Layer 3 of a small transformer language model trained on English Wikipedia (8 layers, counted from 0, width 128).
A neuron's activation on a vector x is SiLU(gate . x) times (in . x), where the dot is the dot product.

Input weights of the MLP neurons that the questions are about. A number n stands for (n - 500) times 0.00083.
n76 gate: 449,570,463,435,620,372,631,510,615,764,510,424,355,727,549,715,503,301,534,620,413,551,398,582,326,362,510,344,232,702,651,394,408,664,449,576,369,473,408,566,503,530,544,517,446,418,616,497,552,483,443,613,656,544,466,405,486,420,339,476,688,524,660,360,486,625,563,311,723,564,360,473,691,332,455,439,610,560,551,568,531,418,538,573,479,403,414,543,339,544,541,409,356,575,497,566,394,480,528,601,220,363,579,407,549,569,534,433,624,473,357,409,517,648,379,572,507,497,514,373,590,476,377,606,776,372,276,331
n95 gate: 526,496,557,553,374,465,309,558,643,500,504,378,541,504,696,443,255,136,462,500,87,425,398,336,591,605,577,443,292,599,679,335,591,477,496,338,462,395,367,253,545,567,538,652,342,515,553,486,550,691,493,290,511,420,266,583,534,597,599,392,511,213,629,489,419,534,522,406,519,399,386,459,350,391,439,655,619,430,436,527,439,545,737,574,454,400,473,662,313,462,466,350,317,580,465,608,359,421,519,567,699,427,599,396,653,469,601,519,515,644,262,638,447,623,454,523,600,676,531,683,778,473,476,397,660,459,428,350
n111 gate: 504,410,515,397,587,574,425,531,481,500,444,578,455,697,565,370,285,638,545,427,422,549,561,794,515,583,373,492,250,408,446,386,431,648,439,369,500,440,591,392,398,444,618,424,447,140,744,482,396,358,515,661,341,511,438,587,515,478,477,457,645,515,436,397,400,648,582,255,530,575,470,496,522,665,604,477,392,611,575,671,711,98,462,381,539,504,657,635,481,545,573,481,197,546,264,214,485,432,395,593,556,581,465,530,465,497,729,691,605,447,644,669,413,601,287,534,686,699,690,458,601,721,504,290,325,575,394,477
n122 gate: 407,579,538,542,356,514,524,623,541,439,363,676,218,483,506,476,565,440,593,476,503,355,448,584,500,534,528,479,383,622,565,329,608,500,548,669,531,452,285,493,331,510,361,354,455,329,420,416,507,343,425,465,569,320,452,569,420,656,584,444,643,549,635,716,479,756,449,528,534,476,441,575,570,685,339,493,700,612,589,289,434,490,573,503,486,520,405,681,745,641,524,490,350,444,334,496,500,651,482,576,679,336,458,740,568,598,671,548,374,445,320,380,445,476,511,612,447,229,447,497,589,788,403,639,549,469,379,278
n131 gate: 426,315,765,782,504,618,455,445,500,643,778,359,603,413,609,717,537,420,558,521,602,389,368,337,454,471,386,467,483,638,586,223,450,596,368,373,588,151,400,314,727,524,712,542,603,533,363,358,251,655,553,701,537,566,411,649,579,581,329,424,579,412,554,662,324,669,655,319,578,541,529,533,580,455,404,587,399,431,368,413,571,467,462,593,614,633,818,305,563,632,709,500,227,483,416,458,192,701,331,556,336,684,320,654,466,601,643,321,504,690,392,345,586,500,656,479,424,467,831,489,584,488,457,408,587,463,731,336
n138 gate: 485,393,500,556,676,564,661,444,588,609,453,540,335,507,386,455,585,522,574,604,624,625,286,426,660,445,346,588,500,474,476,403,701,570,707,470,739,471,593,432,482,449,422,433,478,437,548,500,636,511,496,616,212,589,460,485,415,388,604,413,615,683,666,563,410,319,504,592,441,533,507,606,632,233,627,636,669,392,573,611,321,559,507,482,583,696,384,473,485,353,586,614,387,582,538,425,582,789,692,525,364,395,422,431,573,200,445,489,686,548,799,442,804,496,553,459,477,742,689,588,581,545,627,790,441,336,504,549
n140 gate: 410,657,582,438,262,734,435,625,341,287,561,584,414,692,790,496,516,595,361,368,556,463,496,422,393,451,533,439,484,475,535,607,372,475,709,638,529,338,311,788,728,339,479,339,500,351,368,652,487,335,95,455,435,537,345,377,557,380,645,529,306,430,385,603,554,455,777,537,350,520,290,617,329,468,475,484,508,624,411,381,521,381,496,187,446,523,707,697,285,626,707,508,294,380,730,350,582,646,387,549,447,657,632,640,551,640,476,589,468,418,516,536,403,403,437,521,391,419,521,885,725,438,555,615,434,415,463,512
n147 gate: 429,543,586,332,442,527,344,553,414,632,404,398,526,459,571,545,362,390,351,353,383,619,496,541,586,448,394,693,604,308,634,319,598,406,437,454,625,600,425,108,604,574,740,515,363,632,827,465,363,515,654,338,493,410,402,388,489,603,617,660,444,311,537,248,409,474,614,496,596,692,564,592,449,718,477,656,724,474,237,668,523,242,557,372,690,613,451,387,741,586,372,411,412,395,450,329,511,567,618,649,378,515,394,591,566,433,496,537,415,571,410,485,415,688,371,575,553,611,316,503,527,552,345,564,384,456,280,496
n194 gate: 399,368,489,602,446,477,682,527,650,400,455,452,489,729,517,307,515,299,511,595,393,717,553,500,375,474,519,638,504,526,745,566,432,289,391,236,663,377,500,565,459,415,542,776,452,511,409,416,580,481,426,454,571,410,466,451,173,161,678,565,360,534,361,466,333,624,592,511,574,593,262,418,907,511,621,507,416,456,452,579,580,485,553,526,389,507,375,539,644,687,405,459,337,564,297,649,598,418,519,646,288,462,663,570,601,527,281,456,552,387,534,474,407,522,489,519,412,537,631,383,617,248,504,727,462,296,399,492
n233 gate: 579,444,893,592,569,453,599,606,704,611,401,357,654,450,682,298,720,432,400,428,426,388,546,403,571,740,500,471,321,542,670,374,697,621,316,513,749,243,575,543,438,360,403,517,264,424,404,329,521,445,377,407,375,241,335,554,671,492,782,270,828,703,396,462,403,550,611,467,405,856,584,409,407,694,555,679,691,488,575,504,466,337,686,549,470,753,416,378,698,496,652,471,438,399,526,594,651,583,487,726,645,648,487,492,379,510,459,451,648,517,425,459,612,451,483,445,211,471,650,431,672,282,448,571,446,302,438,402
n257 gate: 549,641,432,348,449,512,406,623,326,534,238,304,613,583,614,378,568,312,447,439,493,530,481,405,534,481,334,210,625,611,525,430,271,504,599,604,400,504,599,577,296,481,550,500,620,454,367,254,554,351,325,600,625,557,391,504,405,470,726,685,538,278,519,416,431,530,373,606,387,477,283,620,485,590,550,436,462,674,666,398,443,375,630,444,465,504,619,496,603,142,619,504,646,580,303,407,389,680,663,529,237,274,672,315,547,645,823,478,567,633,674,597,440,601,558,519,573,376,380,642,479,504,386,344,420,560,595,427
n296 gate: 460,574,676,432,322,704,468,447,699,465,599,710,659,424,573,504,516,262,679,295,657,615,719,383,789,536,305,373,687,745,606,291,352,480,636,528,456,607,532,614,401,512,416,416,638,153,488,511,553,516,449,496,528,660,300,321,544,731,371,488,649,508,508,572,415,783,637,579,254,630,247,457,457,449,375,456,439,605,706,476,496,316,403,406,390,489,363,375,762,595,540,472,331,568,703,435,251,389,370,551,567,387,532,617,372,503,583,425,559,620,456,465,603,595,484,403,337,536,647,715,610,512,454,287,536,413,281,358
n76 in: 516,490,442,403,630,457,589,634,442,706,602,362,583,667,500,545,529,415,577,649,491,497,532,562,455,692,471,462,638,494,579,391,629,510,436,320,507,526,374,428,468,525,603,383,424,419,600,410,530,438,585,467,722,535,529,365,703,380,318,405,348,672,510,562,331,307,617,414,328,535,258,459,656,420,321,426,467,434,602,532,571,523,389,629,333,527,454,393,552,583,575,478,468,646,454,647,675,554,516,606,423,490,493,308,670,633,510,383,691,625,664,271,519,421,336,451,553,481,497,377,450,500,557,461,426,611,693,461
n95 in: 245,603,429,418,500,580,444,355,546,440,433,448,440,521,468,310,564,428,578,604,364,532,301,575,776,415,627,458,500,557,396,600,557,639,454,446,320,539,422,493,574,377,640,586,458,482,482,517,337,317,294,403,539,561,479,379,286,444,561,525,486,478,425,658,633,436,427,465,549,803,632,482,514,380,363,674,590,430,701,525,349,710,565,451,547,396,313,519,464,280,381,634,440,410,475,471,475,616,827,503,207,424,496,611,412,208,433,416,258,575,379,342,525,598,449,385,471,567,602,428,382,632,663,378,475,535,532,507
n111 in: 621,537,382,576,371,497,526,400,379,500,730,365,170,582,384,563,611,606,421,527,448,343,592,414,556,458,503,464,287,639,466,516,553,464,510,252,500,461,391,574,487,468,394,259,715,427,424,509,446,434,307,679,395,467,478,598,411,345,768,644,391,490,319,378,573,457,539,298,581,692,576,552,494,467,550,497,523,558,568,428,427,464,454,535,413,388,483,534,712,425,493,324,542,520,594,306,312,503,530,519,529,493,702,510,544,580,442,442,412,507,592,555,448,254,644,553,346,480,594,491,443,668,531,586,605,390,500,327
n122 in: 507,456,489,532,405,457,475,446,606,308,399,559,387,355,455,251,514,650,518,868,601,482,564,439,422,690,496,482,592,689,366,335,585,322,560,403,339,482,646,746,514,287,404,447,746,328,479,691,648,479,753,450,440,401,547,504,684,562,421,359,614,493,546,336,475,663,556,532,514,374,386,573,548,500,564,549,734,462,525,500,464,656,604,493,392,678,486,541,457,620,554,338,608,500,699,532,628,766,243,347,619,443,436,614,463,512,570,612,406,461,514,448,391,374,417,486,482,479,594,659,513,532,357,628,607,371,323,500
n131 in: 547,479,530,490,402,562,687,579,675,460,400,487,466,510,322,534,554,531,840,555,507,335,561,415,350,715,624,665,551,473,551,372,330,476,493,693,582,322,517,486,372,290,469,565,664,452,568,459,459,548,278,732,513,635,542,503,331,642,514,548,463,517,537,503,503,588,659,503,386,293,436,343,408,764,643,298,579,622,416,372,544,338,394,553,607,462,486,274,538,302,613,500,360,367,607,548,344,427,634,497,497,360,568,563,346,478,503,447,353,375,564,507,470,423,555,674,565,564,438,367,395,324,514,473,378,570,473,493
n138 in: 392,419,320,500,556,715,352,694,507,480,349,487,588,503,444,449,405,531,568,514,677,436,721,599,343,652,420,446,649,524,429,543,541,309,476,490,462,426,531,448,446,353,462,486,325,418,531,396,479,579,377,376,700,629,534,639,279,593,346,625,377,359,466,428,686,547,417,608,436,635,493,648,572,510,586,571,497,626,470,639,589,303,658,680,393,551,500,308,634,375,256,429,728,318,812,552,538,520,649,477,520,572,637,573,641,436,436,671,517,683,422,349,564,453,403,449,528,567,434,519,413,527,609,555,643,356,625,490
n140 in: 547,658,580,696,519,692,525,467,518,628,475,521,601,402,474,219,709,614,399,485,439,428,464,288,551,550,482,399,565,445,603,380,391,733,283,703,522,687,489,289,457,593,515,402,550,376,365,567,171,511,454,559,457,406,604,464,304,553,482,378,540,335,649,536,471,609,717,457,493,439,678,439,444,575,573,612,279,674,468,297,431,569,555,709,504,342,603,561,361,276,581,716,482,756,655,504,493,565,474,460,389,346,482,465,752,650,432,529,600,362,337,525,586,693,456,489,637,432,667,447,407,489,440,329,496,607,381,448
n147 in: 517,465,463,395,359,514,497,317,486,437,564,387,773,507,488,572,470,435,456,493,463,676,588,602,476,635,579,520,466,609,612,500,377,612,415,479,665,389,704,431,503,487,555,585,389,524,391,456,469,462,566,558,466,588,408,382,456,344,497,282,599,421,649,572,387,490,500,375,577,305,657,503,375,376,466,703,476,772,476,456,274,469,452,543,414,696,610,387,363,557,493,392,483,510,974,521,561,386,465,471,557,575,318,560,605,602,503,330,483,266,388,567,524,443,500,302,427,450,670,357,534,578,465,503,568,748,314,507
n194 in: 599,531,373,442,396,494,563,506,449,297,542,541,461,506,423,344,415,451,470,439,518,606,430,494,375,467,565,600,352,558,440,585,579,433,355,349,506,503,555,565,376,431,293,491,380,592,406,593,556,546,521,472,476,330,565,524,324,449,463,559,558,525,467,607,518,418,592,404,569,377,378,530,609,575,601,403,288,340,515,482,772,527,558,580,373,405,543,604,476,597,442,347,494,625,373,707,573,368,491,485,428,332,463,491,616,640,224,428,461,376,421,599,494,545,380,454,568,551,599,298,472,287,340,683,549,476,482,614
n233 in: 374,572,453,577,355,537,523,453,483,376,342,662,364,709,473,406,474,581,699,654,585,282,556,617,316,424,439,229,464,346,560,523,363,417,556,483,456,513,500,439,589,575,560,467,500,648,527,589,490,480,419,534,417,620,533,490,460,676,446,514,580,530,420,664,658,603,448,411,497,418,450,500,503,355,161,301,503,604,619,517,604,414,540,448,503,575,634,531,480,500,315,516,552,322,608,409,597,332,554,461,368,356,748,497,521,724,549,585,526,361,361,352,665,707,415,403,774,460,476,549,445,553,362,470,400,526,596,436
n257 in: 588,688,490,510,500,528,730,448,582,644,436,600,490,476,478,699,690,452,401,366,597,476,527,421,318,527,413,514,517,631,613,527,600,497,510,677,393,520,722,692,449,769,517,438,591,593,716,443,577,373,587,610,647,565,441,275,449,597,428,643,527,528,565,541,420,524,420,598,497,287,641,487,414,432,407,548,389,483,354,391,307,415,638,650,691,558,662,753,338,500,662,436,416,472,507,660,613,500,615,653,554,590,417,644,277,555,453,453,392,473,343,497,466,443,608,424,521,483,850,441,475,692,355,521,373,412,463,514
n296 in: 500,511,500,569,538,589,493,375,547,643,367,397,431,562,451,573,507,309,587,537,625,576,757,398,573,403,493,381,652,661,253,461,649,606,689,515,368,468,435,419,597,457,657,555,363,489,212,507,260,566,461,485,562,562,533,500,587,688,504,563,354,295,641,471,360,500,457,406,367,737,431,625,672,514,339,308,489,589,500,678,427,587,584,496,640,490,251,583,599,590,566,543,489,566,563,578,613,177,674,451,604,104,537,645,605,447,583,468,708,330,547,410,576,393,411,350,459,385,771,513,557,671,428,427,398,532,536,415

Each question shows a token from some text and the vector x that enters the MLP there. A number n stands for (n - 500) times 0.0098.

"10": 521,529,515,501,497,546,547,516,466,504,537,540,420,495,529,473,487,501,463,463,398,556,466,500,481,571,465,414,446,487,468,454,530,499,580,449,392,365,485,486,615,510,502,419,566,549,402,534,543,470,440,495,404,459,675,491,478,498,530,452,476,505,460,576,463,555,535,443,542,464,473,514,506,555,391,521,448,561,466,472,540,519,457,483,534,560,518,600,546,477,534,580,517,410,483,388,475,530,430,496,616,511,516,424,483,564,565,456,499,494,384,383,459,469,515,456,556,368,501,437,523,522,464,519,534,532,475,550
The three highest activations, in order: n122, n140, n138

" St": 598,607,490,497,541,449,479,480,539,479,497,515,541,491,482,562,497,450,580,463,459,535,464,437,488,476,616,498,410,341,534,473,560,523,522,408,414,412,452,425,481,560,549,557,506,497,459,604,565,494,285,407,537,614,660,461,516,484,488,562,539,451,370,602,501,508,522,416,527,563,509,464,351,542,417,536,549,542,441,520,547,466,478,501,398,447,626,425,460,477,545,514,466,518,531,530,529,560,462,420,592,474,429,387,523,492,391,563,413,546,527,435,546,446,431,507,539,565,482,491,359,380,600,572,521,488,450,479
The neuron with the highest activation: n95

"    ": 426,485,398,491,429,580,630,462,472,494,419,554,450,512,529,486,605,613,456,516,564,522,593,544,531,455,408,514,423,556,451,450,573,550,429,548,455,461,401,493,487,386,614,467,522,402,473,535,500,571,485,483,429,489,674,519,397,680,431,497,588,486,481,512,401,554,600,451,439,534,610,455,483,511,447,413,364,350,368,550,545,494,617,525,543,479,369,601,548,446,527,418,479,491,527,506,519,458,470,515,407,504,489,485,465,506,498,451,492,460,419,382,671,472,475,480,503,455,483,455,410,473,405,514,560,508,488,596
The neuron with the highest activation: n296

"..": 546,517,554,496,499,542,424,418,440,506,529,530,559,561,510,522,560,542,526,461,582,589,540,516,566,436,619,466,446,441,441,517,589,480,438,494,272,541,541,466,489,483,538,453,593,560,359,560,433,453,201,488,579,478,645,429,493,475,620,573,654,446,535,591,573,544,465,594,535,579,367,469,380,492,538,358,471,383,403,522,568,579,443,533,432,478,635,462,469,491,578,606,558,485,558,428,456,478,501,507,340,466,563,528,562,493,520,497,551,590,456,517,496,561,634,551,305,525,542,462,442,414,386,533,551,421,441,520
The neuron with the highest activation: n140

"ish": 466,533,361,515,410,518,524,424,492,471,528,564,502,519,411,572,557,448,464,484,394,590,559,486,532,460,463,451,501,523,416,442,544,683,504,473,494,583,554,457,439,358,479,456,483,606,579,563,493,415,187,482,525,551,645,558,546,555,548,401,617,630,536,442,415,546,631,427,406,498,387,499,614,640,460,542,552,419,572,576,506,574,486,525,458,472,532,581,493,427,477,526,451,546,445,405,410,475,472,465,610,583,356,436,437,500,464,543,450,468,427,621,492,474,403,402,509,519,577,504,530,462,496,444,581,449,557,365
The three highest activations, in order: n111, n296, n95

"an": 381,508,325,532,539,535,545,510,523,472,532,515,475,502,377,527,496,450,508,702,510,572,624,684,540,539,448,493,551,331,424,589,528,585,519,483,470,474,599,476,435,421,352,448,565,512,388,491,454,516,558,469,445,522,597,459,504,555,513,460,448,579,431,494,426,443,545,428,392,457,536,512,569,453,501,564,395,583,494,432,503,469,513,496,369,422,443,443,504,416,421,596,538,459,495,621,572,493,523,417,564,411,572,555,554,506,510,514,466,449,478,437,653,451,453,366,439,584,459,524,277,617,413,533,474,554,480,384
The two highest activations, in order: n138, n257

"ets": 425,479,578,460,390,513,648,509,506,515,579,586,511,531,428,564,579,564,457,596,564,592,437,362,497,641,461,470,565,461,315,493,474,542,622,500,511,440,427,484,467,564,525,512,534,518,429,511,538,563,275,550,416,557,613,498,630,457,352,578,531,501,548,434,484,491,617,521,387,443,338,505,549,570,402,411,607,510,385,463,503,559,500,456,477,514,489,633,453,453,609,578,487,465,543,343,534,525,499,488,520,504,461,619,402,533,397,512,508,486,430,540,544,419,470,466,516,504,658,502,522,550,534,530,491,384,467,481
The neuron with the highest activation: n296

" Poland": 482,560,533,523,523,567,514,545,455,509,446,521,534,474,440,559,443,533,496,545,633,595,393,495,480,364,453,579,563,516,389,534,548,561,507,601,510,501,473,555,484,385,546,520,471,584,500,504,465,490,487,460,530,430,672,527,503,464,557,567,502,549,536,446,495,574,566,444,557,440,577,506,523,622,445,600,687,492,540,542,579,524,497,535,466,415,539,478,479,457,565,424,439,586,405,530,401,548,537,467,422,484,458,549,550,520,460,516,498,491,520,509,512,454,580,500,612,422,409,421,371,498,471,499,550,562,525,400
The two highest activations, in order: n233, n131

"–": 472,421,395,417,547,386,606,509,441,523,461,550,545,453,529,496,579,581,482,570,448,594,455,487,494,534,438,580,553,595,488,493,524,631,461,545,429,431,553,432,406,487,522,481,470,566,519,614,481,583,512,536,522,452,647,457,520,451,398,440,615,453,484,528,415,405,515,499,596,424,355,495,486,462,547,375,507,623,477,429,483,319,461,522,407,533,560,736,572,560,465,530,623,519,449,493,607,367,551,525,490,585,491,526,461,529,404,441,544,467,507,445,560,457,498,435,470,481,410,501,619,478,370,624,563,503,469,425
The neuron with the highest activation: n76

"ef": 507,612,317,485,483,444,497,467,498,448,426,614,732,522,478,319,510,377,590,506,357,674,469,596,534,550,526,423,402,519,521,550,510,572,512,541,544,589,437,413,535,499,496,510,463,553,450,560,533,592,581,527,486,520,579,542,564,546,528,545,446,629,453,471,316,490,682,555,455,393,398,451,290,457,577,488,442,494,657,544,449,519,390,523,358,375,348,692,474,506,473,490,348,414,473,534,529,483,399,424,609,508,521,448,414,496,553,478,389,509,410,555,396,438,554,370,518,517,632,553,395,468,567,469,431,471,436,513
The three highest activations, in order: n95, n138, n194

"id": 519,617,328,501,495,668,409,652,486,536,516,399,389,615,477,640,517,508,462,538,674,546,441,556,465,567,448,524,446,496,423,483,677,511,556,629,546,487,444,396,489,382,291,409,693,437,460,490,481,568,645,525,359,662,544,377,475,585,572,429,435,471,494,564,407,503,502,497,297,510,451,475,526,541,559,555,410,540,460,650,465,611,471,486,519,462,371,372,500,518,429,415,568,497,622,605,482,609,453,446,567,548,575,571,517,519,546,511,637,515,376,455,490,546,456,320,541,506,433,545,613,605,592,550,625,343,477,589
The neuron with the highest activation: n138

"|": 543,494,545,553,429,520,468,477,547,467,557,487,629,425,472,489,459,481,530,524,579,544,463,434,496,475,475,445,485,487,518,440,529,520,412,519,529,565,480,463,502,417,516,479,461,460,609,517,535,436,510,532,465,529,674,420,516,496,467,480,592,514,480,595,457,514,560,500,460,531,436,506,540,599,619,386,578,469,427,473,564,520,517,600,594,550,465,535,534,470,558,617,430,492,569,572,426,567,469,508,528,481,486,471,481,497,524,504,468,540,350,506,542,496,405,519,446,523,593,379,686,532,516,531,487,500,456,484
Which neuron fires most, and how strongly? n131, at about 1.2

"rama": 449,495,626,408,380,468,559,467,519,530,486,531,558,355,444,455,512,496,534,434,558,478,484,497,528,562,577,591,472,503,339,578,579,592,540,517,457,510,420,547,516,551,653,470,446,576,523,474,510,511,434,437,643,476,669,594,437,511,617,546,524,405,584,499,507,510,599,458,444,566,445,452,648,531,590,589,495,470,524,495,495,640,563,518,446,532,490,528,432,531,500,519,472,548,360,447,567,513,486,500,533,580,558,520,502,507,425,509,603,557,437,504,522,484,484,517,506,443,492,447,543,436,449,472,587,529,499,532
The neuron with the highest activation: n194

" ": 496,499,545,561,509,527,562,498,460,412,493,509,558,442,516,482,536,525,510,441,486,541,537,515,474,496,501,518,523,471,512,421,547,522,541,543,555,521,439,467,489,475,467,489,485,524,617,652,491,500,503,492,466,474,658,507,554,552,522,452,513,511,447,500,453,443,559,437,432,543,520,503,478,510,492,480,576,515,548,435,535,422,509,537,453,545,512,492,549,509,607,511,506,513,564,511,500,469,477,490,534,505,511,389,593,579,517,552,505,376,448,475,489,490,433,556,448,536,453,482,741,518,438,544,478,499,488,495
Which neuron fires most, and how strongly? n140, at about 0.59

"y": 452,499,605,434,422,498,558,411,463,536,463,508,448,487,433,560,496,560,420,512,562,464,526,520,517,471,527,529,396,467,335,568,522,615,502,498,635,476,569,631,470,574,636,522,529,598,400,487,463,530,642,445,608,492,674,503,500,557,450,413,393,518,459,437,503,441,555,477,514,529,487,482,623,556,523,513,556,499,414,506,479,614,564,514,481,475,403,575,500,471,550,582,485,393,410,475,559,522,520,473,591,452,418,483,424,509,544,445,556,507,511,437,612,587,438,432,519,476,481,485,384,478,470,533,459,561,506,517
The neuron with the highest activation: n111

"on": 524,448,372,528,639,591,548,563,512,523,407,370,415,461,496,394,551,566,595,553,462,398,503,492,484,559,483,476,580,486,358,579,537,547,523,533,586,587,550,555,449,404,426,511,522,539,532,398,456,486,565,516,425,453,600,525,456,614,472,380,483,475,474,563,335,541,409,577,510,521,569,500,504,519,582,374,432,514,377,713,596,409,667,527,534,458,530,427,650,548,524,404,628,651,416,598,534,566,490,489,636,452,615,487,595,510,482,451,482,501,597,478,568,445,453,427,505,481,480,450,242,583,577,443,509,599,530,542
The neuron with the highest activation: n138

"ov": 508,563,427,377,514,523,393,467,520,541,379,541,585,520,411,466,581,583,602,596,557,539,388,531,443,508,393,653,585,507,444,458,629,542,600,550,515,523,550,508,464,424,448,583,487,553,464,508,439,430,634,507,509,458,602,508,420,546,514,529,405,552,422,635,393,500,498,473,508,482,640,476,463,733,612,570,442,485,415,348,580,596,468,507,527,357,392,465,434,484,368,580,471,499,349,495,469,580,514,443,651,525,440,568,492,514,506,492,573,389,498,566,321,494,343,512,579,535,493,527,337,511,462,504,539,505,553,426
Which neuron fires most, and how strongly? n233, at about 0.32

"19": 543,535,434,478,532,478,517,538,500,462,408,540,437,530,527,468,543,577,540,471,423,447,432,541,505,448,528,488,434,484,475,510,405,507,445,516,439,438,501,467,488,572,408,433,510,612,456,497,493,438,488,548,571,500,655,500,514,608,609,384,547,567,413,623,439,499,494,492,462,467,563,520,303,563,457,550,538,553,512,491,674,600,408,496,610,499,489,503,523,450,431,578,552,471,572,514,581,528,445,499,522,495,500,410,508,564,523,473,508,521,433,403,483,503,466,551,538,336,539,433,471,465,470,533,507,490,513,516
The two highest activations, in order: n233, n296

"ić": 515,392,552,438,476,506,472,452,410,577,533,506,527,466,422,449,490,536,450,538,580,572,453,574,427,512,417,630,523,409,397,595,563,460,533,566,545,593,485,534,467,509,440,537,472,579,566,499,452,561,470,526,511,474,647,457,478,556,565,485,451,551,413,527,369,511,528,429,460,494,593,502,591,641,555,510,519,474,557,467,540,644,713,554,445,397,414,587,466,461,402,552,492,594,361,504,486,498,525,471,569,499,431,580,504,512,436,490,474,525,499,613,422,439,395,562,584,475,399,492,439,411,412,594,570,638,546,438
The two highest activations, in order: n194, n233

"Al": 503,399,433,553,584,480,520,549,531,471,414,466,533,483,485,533,507,485,446,469,437,379,530,536,567,519,414,420,564,429,466,399,508,509,468,467,453,472,423,490,591,484,513,411,545,630,579,554,579,566,538,644,461,519,647,363,405,495,582,496,503,530,470,478,457,519,468,452,698,509,433,436,450,464,482,439,383,467,589,512,526,461,500,480,616,397,604,571,412,418,519,493,500,556,475,525,509,415,458,426,583,590,390,479,495,475,508,533,417,483,340,488,456,581,530,397,496,457,561,493,298,476,523,548,588,587,578,527
Which neuron fires most, and how strongly? n296, at about 0.21

"ev": 505,487,385,422,518,607,400,385,468,525,378,553,540,466,430,567,624,511,653,627,368,540,455,614,496,446,384,627,528,669,532,541,666,449,570,596,354,563,436,529,450,657,467,594,409,490,456,512,477,477,656,580,540,430,547,484,520,574,393,549,577,460,650,722,322,508,492,430,223,369,602,453,461,698,525,430,480,452,573,494,612,447,400,478,532,411,478,466,563,527,490,604,500,493,565,542,493,493,499,430,626,451,541,584,583,499,535,533,508,555,560,565,441,429,411,399,547,521,619,540,477,414,504,447,480,483,492,527
The two highest activations, in order: n296, n122

" in": 481,474,592,424,532,533,475,497,514,507,477,542,505,532,428,513,571,498,460,450,388,563,454,505,477,479,438,543,539,554,359,404,461,529,385,582,505,482,453,470,516,476,492,520,490,540,504,523,467,548,434,496,534,541,679,493,523,562,486,510,496,512,526,496,488,477,591,512,610,509,549,460,541,483,462,547,470,542,561,540,524,441,533,497,437,588,526,581,493,513,542,537,497,531,542,491,446,539,461,497,496,425,466,524,473,485,482,554,497,515,509,448,509,484,469,482,475,551,599,402,873,491,500,464,491,557,524,505
The neuron with the highest activation: n296

" also": 288,363,566,583,483,493,476,456,488,529,475,443,334,433,494,529,587,532,534,550,716,616,548,506,465,571,517,389,477,418,290,401,553,457,533,531,458,607,539,451,513,346,580,508,507,467,573,479,566,504,390,528,549,478,621,553,517,529,589,595,450,606,409,539,432,525,512,468,577,415,571,487,439,484,475,311,623,436,562,464,497,482,533,498,589,508,463,518,406,448,533,468,475,485,489,475,467,535,457,505,561,541,391,434,504,514,490,489,390,472,428,549,361,388,526,543,419,538,537,440,598,550,466,498,575,441,428,605
Which neuron fires most, and how strongly? n122, at about 0.96

"arian": 428,478,370,548,499,517,506,475,422,463,357,458,450,516,445,613,453,444,402,541,563,518,539,526,528,450,553,598,469,508,404,461,555,582,513,493,496,696,471,442,442,485,535,500,622,635,453,465,436,522,601,497,421,438,662,430,457,521,548,506,534,550,464,419,572,551,555,424,528,521,568,506,598,568,535,574,554,547,641,521,546,679,547,542,607,514,444,502,511,432,494,457,520,590,407,499,480,509,495,484,632,547,601,425,449,495,452,467,553,420,477,529,387,465,479,386,581,444,485,430,505,533,424,550,619,492,579,452
Which neuron fires most, and how strongly? n131, at about 0.26

"1": 528,522,510,548,443,470,618,423,540,545,574,530,427,564,504,531,565,460,571,514,426,506,460,509,434,502,479,376,550,538,420,503,513,561,479,495,396,481,523,451,497,417,550,458,443,625,503,488,528,464,300,488,568,477,662,389,461,491,462,539,545,530,455,527,503,555,520,483,430,462,438,505,462,469,511,431,427,586,576,591,515,363,443,547,416,496,465,628,522,533,494,476,607,559,417,510,491,521,406,492,551,551,435,587,475,556,479,467,559,482,511,459,493,573,477,401,553,369,448,442,459,566,523,493,475,433,455,394
The neuron with the highest activation: n76

" -": 490,544,492,495,470,471,548,540,536,471,434,508,521,493,517,487,537,449,489,588,427,566,522,511,514,464,510,563,485,507,487,472,549,468,472,488,580,437,494,469,521,420,531,459,462,513,464,515,497,502,519,481,457,502,714,497,499,484,513,469,573,494,463,496,541,468,536,525,519,485,445,455,513,525,466,466,543,411,516,420,493,544,544,559,512,528,582,503,389,461,518,509,471,489,478,431,423,473,491,483,574,432,517,496,562,505,516,520,501,478,470,477,521,465,493,614,482,502,465,373,533,457,520,498,504,443,399,466
The two highest activations, in order: n194, n122

" without": 477,402,487,548,544,442,413,512,443,520,631,555,605,572,481,555,637,477,483,595,448,487,463,478,512,562,487,534,452,446,339,333,440,526,382,486,373,482,524,493,421,349,500,403,517,517,458,516,482,432,567,437,522,446,648,450,545,539,539,462,475,453,542,552,630,538,415,502,488,436,515,556,543,422,413,448,402,496,440,568,474,444,510,494,528,504,456,449,505,577,475,538,606,477,465,456,497,527,502,511,464,505,452,458,455,478,487,567,455,518,484,485,398,453,587,457,396,548,426,409,682,502,467,611,374,483,563,650
The neuron with the highest activation: n140

"\n": 516,676,504,531,527,538,521,537,522,538,534,539,485,359,547,479,524,533,445,508,471,498,453,530,503,492,428,510,452,489,481,438,687,560,494,470,473,457,509,443,576,445,519,560,444,469,460,613,491,531,466,493,532,471,673,520,467,565,441,498,470,516,451,454,501,406,497,554,496,490,625,422,416,543,502,504,493,367,489,457,551,576,528,594,514,551,543,515,524,391,519,420,466,518,460,494,463,413,492,517,432,442,371,550,483,488,561,604,400,518,434,505,467,524,468,533,456,494,475,528,661,513,415,491,555,580,506,554
The neuron with the highest activation: n95

"15": 565,499,507,459,494,543,569,546,494,469,412,548,448,535,512,477,524,486,481,480,405,528,480,498,487,472,505,493,512,557,495,443,424,584,525,468,417,409,474,486,511,501,492,428,513,613,488,521,522,447,432,518,508,513,674,471,487,504,482,462,505,477,536,564,501,473,551,475,466,448,508,500,556,542,419,541,494,481,545,448,631,484,507,478,645,542,473,491,498,441,497,617,568,409,480,466,554,534,475,495,565,490,485,454,443,571,503,504,502,491,379,425,470,481,470,499,503,348,520,420,610,518,493,500,467,567,510,539
The three highest activations, in order: n140, n138, n257

" the": 487,527,479,492,553,562,593,481,490,438,545,590,546,495,522,523,312,555,499,465,490,540,474,502,517,555,417,522,471,533,475,510,580,586,496,423,617,488,500,499,453,512,493,544,466,459,501,497,508,503,436,457,548,574,637,471,495,512,541,536,490,482,526,523,497,503,570,519,454,448,460,513,483,471,532,538,493,567,566,562,565,408,484,468,477,527,534,610,442,515,427,484,543,492,536,542,511,472,507,506,560,483,535,525,490,499,482,527,523,492,509,506,436,586,502,525,545,528,569,267,701,478,497,500,461,491,494,434
Which neuron fires most, and how strongly? n194, at about 0.71